Layer 5 of a small transformer language model trained on English Wikipedia (12 layers, counted from 0, width 96). Numbers have three digits each and are written without spaces.
In attention head 0, each number of a token's query is one row of weights dot the token's vector x. The head spreads its attention over the tokens so far by the softmax of query dot key.

Query weights of the head. A number n stands for (n - 500) times 0.0016.
q0: 349609269572364233388351630668584702468429479325846668483510420669472539283521532400213589392414521694727324359511390549546565568493347364485163546427571570347546447312580366470372653318470464669395390454355517112373531379616190768426456321646575330446477457132575698515515612481376547298
q1: 622456674447470613546750417333459293415457463660324481586648697422480500736415326648745380577557548470269543565424524445453454387417662527497879438415358608579408558683455440464643330599544488372708458515614443737523341645422712408526631619403406506695364502772410381453516381324540303579
q2: 517561561518412647569502492436495437563528385641482475564407474433404446505325463485587490688481580460421593602483597400518452533464604666482474579517377432407550620561472516412577383494526593519549463616530393634422477617481435494628654463497461366580430491602491434470529448334590412502
q3: 407500392529390274321449583551599462467493596616696553570194367478430458445410554527447546441617580530596438266448402415296643586567420355659113353637470393396568559432372558456431583453396407449346393541392382286471733384689416577543659378628404434207520419222449605475254637643343727536
q4: 554440617472586594592633369460386500439475489476369553568528632349461384576628424556471452478420375528442537537469595534467490424352543652362691397412426605608512487685319463501659546564627649452715313380509501571309298680444566459508462574432358437685330594647455514423531322449577376533
q5: 630506568701300288463459414748548764678161622566741607376574180216594497410603498480442470551594735393494485574709402480200479651335405410438322503572342475456446380524618554566534467386465674753468406305354534323124382456488367713527624361507458281484279321259291670459278375623711397606
q6: 527662635462277329717548591568434657578223575590623771349576567512587553356746379552370513725689629335605640525538413427415550528570513424507337494748277522384366573458567407436619305480635397629226498309621708564345578555528456475575537454401628357541476425506569520583472467567549489614
q7: 443602553594461562424573667526461529488425384394353566456415653465567752467383622362487409461720454537501657581389560599614192275403636238286487672536365638370523601546451591705434319358471362497539400498526707617492452469620507323596669557487203575494501428497792640355452644355373398619
q8: 627407725511541538584428507507475261531286454613555423455596512517466388737168507300383462442589561687654375709493527403481506364360392520497493632455570665447471634532694482410525464485441580343656411607440490471650482492417444367445424293609287508673531389650553610682401369406621476640
q9: 537459397436508443519659469282441385527580691395661501345359598329376452499517427489537256580424541369757778556695374558378401352638379512475531382656422597655550524475655533578618271469455569495462462581276496594630433331609610372596592418582432335290408511393570563482536642217405453481
q10: 394469486554371310502491701618470493768510618477356490376293409425453683599696607500567370560408639510379494336275406447518497608571531360395346462694600403489374331444356319678545484270501578545587486447564552571346607348446495527707426579418590602383443619286475309531624450625426765441
q11: 517664489404536543544532611584359484560553413197381665376585559226461516535533375487375483434300438458408497557573502536601567391594263535695547435432465565602390463574468445464260582315400516514515768377304579519699364568710323563668558348372410429322636420500612345314512407389520371680
q12: 420552405687529463521447488702536500495438252279441615498375523549532494512578287521376683408502730734571516551464516429505587398320630470546311379550460799681570499469512334448422467596778504585533392207345388396423483470359547578317510452579387570472485612477381473498364357359592464710
q13: 348474546544469496513578303595638255210519456335559534454421531581659483552417470489495501537323492371452473357453317322619446443415572380164392383465880567487670596571603592391534574585666700507481350389480554514601565644491600559508410544495507510576511592720657572509508316505526475582
q14: 498438415636300702553474602405527461613476549476402713662563585515456424420323558667444323587304341493701558301437501550455454444543705482270500624689680505616452534461871477616159274553475544337514458656438455641506502463496495520566368593594550516639400510551374335484324441335541363408
q15: 326811587426346511704587580642463516591533497347539580410405532508369501605621689618495595717806435593639471673392527418502369545717684492580448667578389465433699599580713514666347485619446389645471606442356420498335461398599411446356393451429536486492545659560518403507550623424492541593
q16: 483624542564487469412560593408624526511556464588627618575551446511323460364390519518335492439538566590563582472528525571633482514612448525377431470536490471588465445454703521513635607520476543590579392484368403505361448388628482422477526395492699415519394450493748591527573506530522493489
q17: 484409413468417436514372419591545527338421433456520570498545462589709632457557478447471568428476514586557411467598461375619546472448518415584393505431609513474552520485450514572361564515510412497323487647601491394616493626418541647463443678651484639433594482377469487352506665587512460329
q18: 647388679456531484634767307402360387354559480619134509339456659310484473773387417572870316590571461445497552532403392522399553486497574628384808469580410468478607477626597571303705487545488507454688489517492544550461552585458666271512659571349336441564408400729474442569460475250512327537
q19: 482559617523464624444574502348406435421479372542407604505584498495495513596532383527652395599542479492451460508285428530539520415571539631524546478461368592535497529628474546485586575562493509416584503465581430605377596509488601451549590599426376428606493490603567387453527418441543418613
q20: 566506689382712609975881249322421475484402377570048738589552610261306569857484219543630480725387377533422472614301340421551728734452673957418922557418325580678551699949367416363804408691490639461896356579572497654470345602258672381640577756331191347778356540732546391424535260345565439587
q21: 497393568356314474585338530438614471461399391404535482309396426760627654409401584701453313543487571613440415436512575520514462410507433563514568589537684467554319757488436465682580535545474566466481560539583576527595456545473542468431577675473762641427650621523564528404436391517364422485
q22: 443548579422425508531516344314643356277416483408443294663539649565421428661689380560466371423516466394359390593488518516450382195523533339493433595460561639669316645447434310508476448349762409430631401434350519518691565415493484480344590527563322603486551567554367564769281517612333528560
q23: 493692609587579371731610445615617376505544350476740653335640512451363244668266547416444540689342390341764685459477503679649663503543467626380545587591659588366398250274663441456344448567420665453340390583619700567754533547421633270569660364398406498549490487495689474535705721511483404592
q24: 496459404363696673365497340400418546606687431457694641365352478495504592486585469380760368422577427485688376594509481441397415457575519616355481324406581532536354523516864673305485355508829363449368573377411484420254538394327485385440432415362238655527456523559550588475336570521646359743
q25: 449495405369665473412593362679445515417645653456624640469582450519545456488374549634514398569571329558508587552397453481561568572488680479598656674718546449509630464467561548349531465552559518365534219607534525296511517557420408513362321734675409636386537628638590493405468598419496224741
q26: 673405600679633395552647653481597520671594681514421460606487452553629448478554275636607563636583460330413655478365491800262500626480527592640585598637581305494477430371405365414534518506401486632421472435616640512474645494464165505621370444611363435331489437667456499613544479343544533569
q27: 434706679353232530292616506686455423526465318397686489560447864386565360452544405731429313512481542501355619391465415563600485652729330546137351521645428675189514486505776539368660415427454361468374555483536575490380503625634546498454576542524587430717506490634609511415505687572574293445
q28: 339449385533604550276510551736780583392398466402586706506551564389561609515478396457482568559347410383325578361465236744508541480544184371365653437672773371479570541510541649404598479412354566540433440512535523663484498532661612554525579409832375560449465407433556485407386338473501460445
q29: 446629342544386398481442571532625601498474718573422626311496324341384564562378638411497568748593514561545490728465675453472499419326698475424446334454488566322305421458708343396233447406647616446530415602499645631573590326484479342701632618329426513516347415551539477616368687495298310531
q30: 504492578506543650423418678648523204547541569321618339594643605510474418572525435282652627424471517464623539643560475564493628615737664346680697435266609453629529458399744306326413544654255419536445754440694489420458531501504523519505367373501652399501563460689495524405626316479481637623
q31: 619573519500383450294679626578626505304388538670349482355602616370509147546593259440320457697635568465433679534522610399496521381346360468383396333627402625234546392505337607495584486446334421594366431235588571577361495664601524760435705402646587523493358631578591650513416545342535367310

Each question shows a short text with each token's key, already scaled and adjusted for position as the last token sees it. A number n stands for (n - 500) times 0.0026.

Then comes the last token's vector x. A number n stands for (n - 500) times 0.0055.

0 " com": 598699309416158401376590495485418600441462530615674633540252461365392509488503454403423401598393
1 "p": 448543455454239408346512526563439528455350584468550531504322453389502550450543571446492519470482
2 "res": 430530391507141401394582532535481528482443457644544615497292454438532537537568509414416531505461
3 "s": 541358448498270422368525536475467555492477585626420570494388447455500624499563496439417492458413
4 "ion": 566459478512184469470546661503352559525504555608477561431331426450521560496494328474339557519477
5 " r": 601377439549379445389543539468487593398440534541536509404318410408453503466463488452496517504521
6 "at": 633361386602368572470596466398582567501452510596639467479383540327509404429446504492438519433441
x: 552535542424256364549499468599533603367558504516528323325440659369631569337549665434569650451496480421593463542426566531574612609564497482493719466573669301513319594346539503361444449572420462388539437614533369583562478568620514638348554415602410533494606593531645523232567447468393588457
Which token does the last token look at most? 0 " com"

0 "t": 454533506477242476421514744490469639591582590458652569495484551369524630372500552385479611429553
1 "on": 351629377442256595489464678557415615586566496491676572531363543406538493464350543321462520448488
2 "-": 435496543480548532384490663561400572643625497438480475486449489354595525516483497450591474451561
3 "on": 394521348451132556483553587534421622557492569539283685448291478493459446484502557348457525511370
4 "-": 525509569482530543344481600540410558611629457430441484492438479346492506464490488450607392484549
5 "D": 540507508416440485424443584524406592464469500455518503471383408408425528542454506501543475605425
6 "e": 573322423472159564447580537502454648496522497523603521461243434452429536641472422483510531418530
x: 483596544454380514249567585445533637494599415587780377504516488356516475690403371539465397388444551485387529472478519466535504353592694490533448477462423438383615500505488413462407379400507470421345552484641592468494499539442648459495542460574704556491468303260675562469435509426774635473
Which two tokens does the last token look at most, in order? 6 "e", 5 "D"

0 " Y": 510574451357390555419475555548394570539457510424563513465359439356454562485472446479532434594447
1 "os": 362578471475324602445637494530508540563535553395602642447356500314428480447450483502536524435498
2 "em": 432460439533377563499534530543453532589387437464455592463348465334540475503542516381388505473468
3 "it": 504528415493345531489569558508432613549445495505354602447406480327597470424477483446390512466581
4 "e": 588442423463181614451537587542445547642508505438315649446304507457552443586431485328442530424524
5 " k": 584364404525330433351582574526485559431497587511489501441277409310394519434437488470528520575467
6 "ep": 609345451533288553467461584375467504436353501523623518355322476460439479370485555406386560587419
x: 393286618356472297541387688503370404401404569527460482483416655406566448517534460477430521502550615505508485461624645641494505638614401449612493528562377367498500559434468501455443518399529265433421430395372578751568616423559528486461444392497559588424692435603524660454608645672399600422
Which token does the last token look at most? 6 "ep"

0 " were": 619632361516117405372579566503499361497509545491550565585348478429392520571595473391512482514451
1 " b": 489521425473374424372506549632500533398458506507552542526388426332432612499540508522511553541628
2 "ot": 396535399616311493507546612425477484426542461589478614453342486489564420496588510486511536634472
3 "t": 502373495490168470430603667448416510503524524482328575446461490339483620381553598338432620427497
4 "l": 564413464489246462429492601574482629493467523512426537469365496499462674447447475363439687409501
5 "ed": 664445425545287516501518588426488528481612529520498562469443520379457534480518522441469610496510
6 " ": 497552644429369544452493610542382446463492519401477463535373428325449623531510488414519587472564
x: 420439411447539598284541449400446402571551467563759471445467397534432491403502497467429485415603596539530329478430616529476477491861517442517457608278524517462586542462604529443392486521634446367483761549438381510375523525492597472405380475410497547555577457569520567538436470522439617533
Which token does the last token look at most? 0 " were"

0 "h": 466600437458303492394481624479410638510533555419647536490489567460499588525488512398522513507469
1 "is": 451496487518284541462494619540456658533570517390560531518498564503529598436479528371589544424538
2 " was": 439547389531110393409585605488488311464474513438554590534382478420421546544585498430529516495507
3 " in": 470421252533135423377531590481412464557507524472330679485253446462517498525609468449388501508550
4 "c": 498463486484373511453511555421433536476537425456544469481453434457440576443544544495549453565522
5 "re": 716356420479183404359438614405363653564561470575518569388374454395518603525557531350393501640316
6 "as": 626302335549170571502590506433511477643537592646621585411377541406479484490533404412435466427479
x: 447718464553502688324450658527340390371512464494490500264552427482440502488428613623400574490604491454510592391441582576518657603533337597582554581593486357375296395483534592646413488590393476301435390570657491465616518582378490449351660374479561424410604534435523675356334494407429549459
Which two tokens does the last token look at most, in order? 2 " was", 3 " in"

0 " (": 477588443453382426392473528567401462505561487556505508455389457402513469560623441392451380525444
1 "W": 456511466398397476388493532528381511432431527542546535465414410302407459530460459530475438724434
2 "re": 303506370481190443407492536537329475600595438541481683482351496395442556479520450430420500566437
3 "x": 424523326425359549356566542471372498646615594487320659439359460392471479569597309427575504459472
4 "h": 623389480443292502399562608521300651551593498344460561385370486430483668497531450471582603463586
5 "am": 564442467485332503482502580460388570589555507437501524428417478432528592456516460427458485520545
6 " A": 664338403480248502348560581522332629474543463415731538385246434312471556558556524350590473588454
x: 555441453477401505160475572479496363574500530490535112431438435549580604496488523475418479440463654612541475489421533464359484495608569409506396456545509507437554462687557553379559451471395479546332529476429459392482503665638655526551605478422544553592421612523342627549362555545522506282
Which token does the last token look at most? 1 "W"

0 " in": 504648255461176439369522560460416447539472511505658629606236459483559437552573427428336457523466
1 "c": 516450475469360492456512548431420527464534417473448532489447441473443579457548529511536455555509
2 "re": 289522367446188396347439614408354646553562459571445657442376476402525608537571510362386496642309
3 "as": 390522311522181562502587502439513476636539591636364711504366568410494492494541397426442464418480
4 "ed": 592380376531154404530638716511383407473575554521429634379395458426503625615571425460358612489491
5 " at": 632292374544227486477583565442415413547367597570517531321320442461515428559509468403358420538535
6 " the": 674307319608130549451529606478383578624578539554646476405316495333489468681512441390514465486476
x: 470408513563448646202556577471511430690446524464600392556468572459522599501644400585497446526593452460366536463412503480421501501818557244421522575603547410461506465389457599304560486441356499515438508580550416690442686503456506737576567529515481483466453476506630633430579436459417427496
Which token does the last token look at most? 1 "c"

0 "h": 466600437458303492394481624479410638510533555419647536490489567460499588525488512398522513507469
1 "am": 456535458463337491494459589459498607556483487488521541484491515424506590416487539380397454591507
2 " A": 245558378410288513363543566516370628469536465403474635471284470309477521554522526358599476589481
3 "re": 421476351491170499375544558524382568616609420555293691420268465391512421554480429456477452517475
4 "a": 585458350519275605464534547537441526537511569528347665425334507511570391509453375432520443423473
5 ")": 497490455548370449440440508489493537551530407492479586430399436407498446522456414434443494559535
6 ".\n\n": 439528535555349454498473481549416434456475490504455443483411380400508359582465497565399496542583
x: 680439658505451618475474368322431318497664719566571395685618478706477442471507480527424462527421570603515437589440505476551578556654569448556555526488425457334409559354438461295388492580630581374471494480674491440558663507509472577503351524536644551478416569521493244689497291533353553491
Which two tokens does the last token look at most, in order? 1 "am", 6 ".\n\n"

0 "==\n": 479448492545310495529443469526453465443448446472458522487422432462496326453387538509412431540502
1 "P": 480571434521344443419407510601520537467360545530501558525328447386433499394475565358416462608422
2 "u": 403477369494216496522531503525547505586571562398459605494326489372587493562517456613545534354558
3 "er": 490436332461294502421542532460553552600574594536285687410294457367626577517507503324485535436396
4 "t": 679424497471219520441601669446453623600566595502446566430405511384532594426461418420518630377552
5 "o": 641388422586190580509542598522550727612492556525477517495432511438555376471451497360442542421489
6 " R": 490496519450429483417473567555454602384482566485557480440370350365502585512444458480564534577541
x: 459523510512436347241493493505500420473628545653611543591342534622560503229524496565460400423455722519444542429592480459356501474564681439541406447575567563440505586391523481439617415445532625487419599445472573417561509554575688536547562479489528466540527485602476603510344397641478714408
Which two tokens does the last token look at most, in order? 0 "==\n", 2 "u"

0 " with": 532535381525311386388589596469370390477430522455511571424418425448532379510514474477423376537510
1 " the": 428581320553213531449515542472401539580562505504714639573312536399480418638520463409570435499512
2 " w": 419505440516368430392531559497484489439456477568551561469392445379512414495456471522471492567531
3 "at": 449389294566282461430501598446416462490531473498342654525305463345568457520535464473380541531467
4 "ers": 601403426523296432445656647623391533584651561550419521414331419492614641562538406486545578479502
5 " in": 648332286570210446360498572476400459519469523472545557392258424501550454536598429443358474479487
6 " the": 652347345592225550458492520463413542579567524497612494410352491385476436649508463392532410520473
x: 464375505495577619153549523510466508666447483474575432558593616428512574466602348622448497572537447497448506407403498518492518497862561287448553580572533372437522395379535594331599494474326528533464514567567441620475657559495477649583577523503424390480447481448608628451590454477348469478
Which token does the last token look at most, and with what share of its attention? 2 " w", with about 40%

0 " W": 495484474422423475408470545504383503462477481485530548448438402306458458505383457516467494671543
1 "el": 326635259504109569460541540393363500624660469438666732516259526454534483504503394447451531438550
2 "f": 460478463438325500410519636417431503635632535317424498444464464452551561481475465411466570401549
3 "are": 488473338495400497471501563438398548532586517481369605471409460499596476483437532441431523519470
4 " |": 528394507522273476462389618479443491591593545481572516503382507412419581582476526503512376562524
5 " The": 664370330581284577480533456496473576578553461376452546426352466464519390576437471390615412407564
6 " R": 526452510485360503417473548570444568371472534486573490443351374384472545523485474493566543564537
x: 516443571479411403195497544571427488486605456645616505603338572590536502291484462593448407529399774556440518420588483423437514491655613532533475442519496461412508625355545486405591413451562590540428520454607544342446511526576652500546530535515446467504517571607466545490377466610516677462
Which two tokens does the last token look at most, in order? 5 " The", 4 " |"

0 " an": 568686327481143477405505552437404438554457506488717591611267543406435402624698530355503438461371
1 " ex": 322596277394224453412534538452476593600434566622638677532243450348510440575611509447399520610435
2 "t": 376456411484129443448522579432424549546574585531430648413347506428533637391501466449463555492452
3 "ra": 397376349490134567516523639533525665549527510535282668467281589419536674448421535394441572398412
4 " D": 557504499395471494394449570572406585438505518412452492464351405321468578535421518520591535606526
5 "M": 560425401499354524446583558506399518529454521502530527431349404423450484512521446539505386482507
6 " ": 516526615446388597510459548562420479519453495441511478526337441360491503570427454475491499469569
x: 468491457361491593328537406387466381580552408528695517398472505577456572350529446486491433395588651472512328507433524552523430480882470502535404471242499427482504580475603487422428474513556473337512738551459379519411501433515602516431403456415544530504583496571514511518420458487493557568
Which token does the last token look at most? 1 " ex"

0 "on": 619632333416203602450482661561336601580596617491727539577337543462545537530576526422568545476470
1 " re": 350594318452189471371558603510480524530505500619659640518238488444436514505517422467569506481531
2 "t": 368487484508182498433559606481430501484456497509442629449392488330439550439503509459423573472479
3 "ur": 399446281565154485588534561565545586575599579586316642529347516453570583462561490423473615421543
4 "n": 713374410502153442383535665454502621573568468488387609471343460372468613366446525313408584432465
5 "ed": 657417403535205538506669607462519433561591535537487588437441525373493517596551541390447616464475
6 " and": 527444467480284517408535616512514467502524469374483495475452444375469572519545590399477539484591
x: 501441376545580621210484485427515575547456564708606470572517467332508359519456519406514379648571576516598447470667643471373498484505443639447661527523579532316383396438484484546465339449486391457494542606783361538428562537481539708415296416423501576587543455290569528655588475541574488412
Which two tokens does the last token look at most, in order? 6 " and", 2 "t"

0 " as": 459614354478143411357592666516425373440425504511600598501278499415547416518524435471349432464452
1 " the": 425561359519210572495472538509422569566539540475662623559334543391452445605498485424557439505511
2 " c": 507518431487419454377519542572450495433434454481497544519338398409503490533475481529503494508588
3 "ap": 471473302532228510475605576531435534480459583603310694410337503504496637398403441443458581490538
4 "t": 618419511500188457484585618361429637539502451467400507488432527437562581449473531463516545496505
5 "ain": 717381318534171418506552615444503525538470510507472513470386497512597595436492694371448545489457
6 " was": 580387397584097437415575616503511323498456513483528544461396452432420497562579472413498486485471
x: 745426515469360639346544673704478431545546509562485501552381515568413337528449416665542437468579602449649709416406491500378461680521434558434672506558692371410656401438455432467455387413566399441337587521604483556493510655468365711406482434415482600619521428395577395539545594389381497628
Which token does the last token look at most, and with what share of its attention? 2 " c", with about 30%

0 "9": 484517475504367313393636527498420477464488532413538481510462460282418571477644627450563430536592
1 "5": 423550446472333364424620548501375489488534503436570518513406477273445561523591636450511408517573
2 "5": 398535446481335380433631549517387500497532529444472538504403474297436561506591636451517425487580
3 " for": 379423339519149339323701611453475489534429611508320708379336467443528479542547472365405494393355
4 " the": 544414352573245520453540527484414553571548536471318595481365494377478413640505506354548452506478
5 " ": 524506603445363572490456540521422456470464463461470485506346448398479508572426471452518486525504
6 "1": 504445398572285450522465533486490577542493439578530440503343432396525506608495484531504374572477
x: 386557504417366540208469475394526374473546512470510473520429619585413451389452568563663413474386429362282482299315405520538474451632450444463271516446527444427648539526538579562529390505457510540415502591704551480410660358503561540332364590367550666442571608588596550543626433563443671341
Which token does the last token look at most? 3 " for"

0 "|": 488586435479204410448377446481452530542426575523473585499329453339397433414553600404365387595447
1 " S": 467528444410360513380498483582473552410372534459507587460318410384397439498412520412469462628357
2 "al": 305508340475131499453592476474405557518577585687464783501273525344431547474499333622450462359521
3 "t": 473387455480222542384487616330383640503468491496310650440367540317355592353511501500534488465525
4 "n": 648406444474302464314490684494398634570495444448409571511354477360389629485541494385483557369467
5 "e": 629398507457185639487512588419445573592640501471499549495387549340467528603501388477531576361563
6 "y": 596413387448280534375469656509415566601671576339619549457315487398483618398548443437636428560432
x: 499564323547394584332432509520512441499560551694669548300455441455603465449457440462517456565390571551495497384477517495425554297631472528553322572569553537579470630659586561647360490469539540407572451510354462411542587689520114550480569545419331335473654295556510571484513683501587461486
Which token does the last token look at most? 5 "e"

0 "un": 587719343400177549523578581547537539584613680489729529542384577491465689573604481447535677418542
1 "e": 417639389412213449472505537520464590606617616558576570532392521522523538628509412440475509526486
2 " with": 475466423532317372377605594483396416471445557434529572385437418445536420485513478484445406510528
3 " the": 333451311577208536447513542468398549581563508499346653507321520398472424638516461407571437500510
4 " t": 540429509519449477407489553496424548420392497488483524425412435402452517520449521481478565524542
5 "im": 627387400552252435448578667484398464530574533531557567388311429398593635514577363569504506431486
6 "es": 602364435541197419454539631422399454521549439532603515376307465513605676500514474517449483544526
x: 645553436477390607480446566550540518504468544469509264583409622575238426593504469424550468708522589399504378381496565587437614420528404638552601363252398506471586379426585562624510459533583486395398634515408396607515643479431458557528681438530407557405648563627494483535522593439790442474
Which two tokens does the last token look at most, in order? 4 " t", 1 "e"

0 "m": 359518457476268406404590605415475543499449418487537584492413475444483513429512519363439404485487
1 "or": 345581373519199372486647564488469641563559498560620655454425510399574534430501456415445461432433
2 "y": 417535456457201422367549726490420503585587508480476567506416509439516586481537479343510444594375
3 " be": 435420367539125399282578606448491416439505535546421645508320438391437503604584420378496523515407
4 "g": 566409419539296419481578690519415500509547362571554467498374417421517657575626581492465567551561
5 "an": 578396432527199486470638718450391490611556490613502521497475497390477568623606524425355499436467
6 " ": 514566625406393568480442592524434468490479543465474476563371438403462557553473525413498543539521
x: 425476461401477598327485433416433408566562529551779556447434396494503550384516522507504425426589600523526395489436545581493427569888534516539461552259480452502603579477615534430416493496605467314561701516465424485448554460548604433404440453377463518568601453540542528539395387574440589498
Which two tokens does the last token look at most, in order? 3 " be", 5 "an"

0 "s": 409530505478210418447502536460450584540543557607557638471392508461432681458570466447390513424459
1 "ing": 398628325452092479474546676454505583512405503573644683466279531508498565340419518364307559454540
2 " s": 494449439489333433396543582551416529451442542547503572458320403373478501526500467510485568533534
3 "ec": 441432334519232474458525471492451595400467402642394697488293463404408561424560447524474518444522
4 "on": 593405322532249482488478582492324550513563643609386571464394480469608560555708476520523515448384
5 "d": 555395535481300385407549657380321611455530558542624456423478452438510589542577382541471515527422
6 "-": 541454491519392500393517653486403588603627527514594446503395476421543562472513488479537490453551
x: 453508358478562592584512569429544476577539516577625376506525345345536405261553486493383559611666437594396587482346667496517478419722538363493535522446509381345529539345672604629361626368395414457328598430408567325330510483598514516560427361384550611428548383520450545395567522462374571499
Which two tokens does the last token look at most, in order? 3 "ec", 2 " s"

0 "d": 392529426450270396422536725481420610488638551492568593513403462384504572475487472505472514541566
1 " to": 410580349498243475396549733439425549491474531526639654489409511445512486562546501459404498581478
2 " the": 275522297551216542459508530476418546608561488497547662547326528411495409633517493383566420514524
3 " b": 439496417477410442389520497629533551408456454520457537503368422350467570505490504520541528524598
4 "l": 568391453534187490434561553526445488503488511555405575428348488483455548594491399433462603504441
5 "oc": 666392380597282483407522555486508602458467426510486611481323462515521439393563481345406513485341
6 "k": 490433484489244532456504744426372544576548573526593511465434485378506584471486549312461513541393
x: 389461225457478450468455628598466462575406640487639533671341415423513512435585466325623494642641539517344229271628471450579553371608406562540448625571553414488546544276493620460393508639487501408492478443569677274511510386488404563448622465467484404539470388489603553427589583456291595458
Which two tokens does the last token look at most, in order? 5 "oc", 4 "l"

0 "I": 555673287396288548439533594448385595611572426461753578558338509461528481620566517431557404568445
1 " and": 499535421455274471409487589514467534523539454402493572501447470403487500562505499482446434516570
2 " G": 524481500426444484409503582566377602450467484509466499453346380320483567598429465493510489666489
3 "en": 399513306626337506450565530539458607602513575569331681446291506410548461538526386451549537422447
4 "er": 642355394493176483534533578493462594455523445420350622331245450469577531603403507464515487528488
5 "al": 698367487488239501442596574473454533558594612513504564402316490479464542468418473476526457406467
6 " C": 492498492468491495392504538601386601449389446468514513500363385372423516590486474472510479588505
x: 480406596546466590370463551482520464542477564654681441527441522478510426356558516567492519462378662538559491622505633563549473494696549484569087491371471523336384504455489489579734429485342512543413554438552512518501575650624585497512460503577490445483536460458518519548414478368324555486
Which token does the last token look at most? 4 "er"

0 "ar": 552680351404218477514521554570554663492527499501696586559311549506403647552430527395488529489400
1 "k": 379600363484282518473523613470428571580548536504551552549407535393469544364392587310429442504523
2 " |": 602448578520354467492404613506480518531546523495454536500443521402358590524473579473453432566537
3 " M": 508488506427395487346527542633447500363407477425538475495335378310429551506500538388453522511459
4 "ol": 586399397498237499411540517543501615506376389454428679467359487406387512503542461399445528403454
5 "d": 584352489469362506455602636534409613480551417390647468390386471317510605463397469558554527452535
6 " |\n": 501416458546213485479502460423436547498525488513491457472413437425334514520460487565499430524593
x: 595488626545548553280501440440524506592595493695503367630467366548413425515482502451427515536484517432442585300515493378469531523695488501723608570453500420474565593362438486437555512569606517625427621505425314354523685562465457510715467438680841610313559477502427507460546405470323442475
Which two tokens does the last token look at most, in order? 6 " |\n", 3 " M"

0 "ia": 530623328494321548524572623645445508574472502543581495552334485433622493539482454418476484525506
1 " was": 500601373517062399402581587488500307473466512456589598554355499396389530545608510418535508514501
2 " a": 293488308507166507415449567569423516431564489438514678552195497337524512544597570393551473525455
3 " de": 419406392472184470430597566573477585500562469523396656483204422385527564662542456518470540473527
4 "f": 543446391461222500421481634474552473504525459428418539424311425485489610508420512416506522588455
5 "in": 661385310553185501503553501504443641527580537532539589490348483381539584511540446511453545456425
6 "ing": 573349434531238464468647694479543525489539471586591540371340443503541570485405456451340556524459
x: 559554253343386437386450467569509517496621471510474484710336468704514442715585577436575495556560475464572523474657525553473411539394455566712481589425655486395555480310533527546600446432520292336307538455271632543511562453605586348395526476457595434433517531397565520405576422510918541439
Which token does the last token look at most, and with what share of its attention? 3 " de", with about 40%

0 "un": 587719343400177549523578581547537539584613680489729529542384577491465689573604481447535677418542
1 "f": 456511442386325440389518557458508582557477676472487540448453466461451563523464480431469527510474
2 "am": 362515310469236473575585469598454665593497593617482674552326478395450623469541526480464448526482
3 "il": 483513342497088391408555543460427578578559596539335722499372490444522608575514364464384497445436
4 "i": 545498488489320488474597583592495656437467443458558519490410417461497512523519479449532455537426
5 "ar": 611342398523241457500498588608565690497538517578546569467330501527466603517370469434429417496377
6 " with": 513435524548330384387589594471404415492433550458492466366450399429539385510492480457404373521512
x: 544515415390572543182515469446266409623507495442540565555630499485538431484363489459711450636568527611610495561564385386526597499611414645603709514463570504226491508409526627587555485454209479516220589453694334582510504502560408524457514440611486510551428471545587624576465444485456560550
Which two tokens does the last token look at most, in order? 4 "i", 6 " with"

0 "s": 409530505478210418447502536460450584540543557607557638471392508461432681458570466447390513424459
1 " ": 533427671405403517473440574551398507464467581553454476420401449377465522541472450462453524473485
2 "en": 353503325543175411391635577496472566584505574592475720479199465419527486598531411414338523460331
3 "s": 515358439535239408419634554467558590533532588555371628434279443452522600590508496427390573492307
4 "ure": 578318409493147445506524565513479587495554546611364642373313449537550622465445407474348564569368
5 "d": 496485529518322443500593685472466559507566539616580484458537478453539525503517433453382573476503
6 " p": 554456414583374409347503566642401555465453599565511534475307414333456550520558484489505586525548
x: 347432526503389454495438663575432418586583625548581472489495564398450411407554451515462570638486700477523553623507580421517370524842609375370519539509548500414458499345578395598501442424558406490381573557676483590537629447465535293517521500470537598555501547582538342409378617476556495344
Which token does the last token look at most? 4 "ure"

0 " the": 607614347558272504481526487498420522555524536498647568588361517456500392651529480404569448500484
1 " v": 497535392444371411407500496502499489376507462459564543491373418364520555572589507502505558555589
2 "ess": 403450395525325428421551575536473430514495381487502644506350428276496571672575538415469519500518
3 "el": 402499413511113562540620534450478538627571469513345664405339532495551610493460441398390614449540
4 " f": 487466496501331436437494565497548567474420537509468517471376436402460505533423493479440547531568
5 "ir": 659400330566292485535545473579525549632621612544443531499358500429456540485517455431617446470518
6 "ing": 612386451559297502504608587496569530471472483593538592409367471510481509466377448442425526576515
x: 680588291305434461416423499521533482423572491592515465713440472564552509711565674544533590480552529450506439291611575549558494554473425650698533535438590415384424474335564490586653355447509317411358494546352568605429643571619621332360598471477575373509553634460651409457462439434793538489
Which token does the last token look at most? 1 " v"

0 "a": 456600392462248574471539637544490526528515572526644563529368522468597472507427480362513499457457
1 " S": 458481462367440528407510563583428570473464526453464564454352419331459595576445488502591506598500
2 "p": 472490437480346503436477493519509492501502583557433591484310475293535565444540530565472544421560
3 "art": 480382396506134465501519606465320534470469464578375650462369479297458509441512436488402482508533
4 "an": 552361383521246517541601543589475518570469424503352560533324520385458584563513585478451481338520
5 "s": 525401537476319484424514529411531513573534453513548470495370472514394626530521545420495496425523
6 " |": 330443575537306389467415577485416539537536543552467378515423469347405609576543509557440442520547
x: 469579497706459459476537503344524416645563523637559520535585516415238436542291517474516481516391602462531551533521509296495466667576630440463449554575395498358511580473568482363341526583366557435349533752397505470538663267488547525515619462494515519358478353433450535545420641444477551488
Which token does the last token look at most, and with what share of its attention? 3 "art", with about 40%

0 "t": 454533506477242476421514744490469639591582590458652569495484551369524630372500552385479611429553
1 "e": 382568467479260560481467658534524681600565478546596601561405574395543520527421506429495594445548
2 "ction": 380578345484205513542418655584490541575547422564439628475277496567548546381387447448381489515559
3 " of": 409507349539204440387606582472505531535475629439397606454370464533549410421530530350393508387513
4 " S": 562442475398392523373520567562380558472462478417490522421319404323448595605484504469585479646460
5 "an": 780220255552122578489607456529429580617491388589443655417201519295401499549505427513456426291529
6 " J": 486494507401408497390532617555405579439421498365559479434282354350442662560481551428572541613507
x: 572511427543441464163412546407515468591514511635670513586450462540537490286501589509507515354414688444622459394591464440412527367520639384519323380484451609536730514650543471393653537486548520451305441458444407553364493507608448541549470386460493566504504406562486491517415467584485628403
Which token does the last token look at most? 5 "an"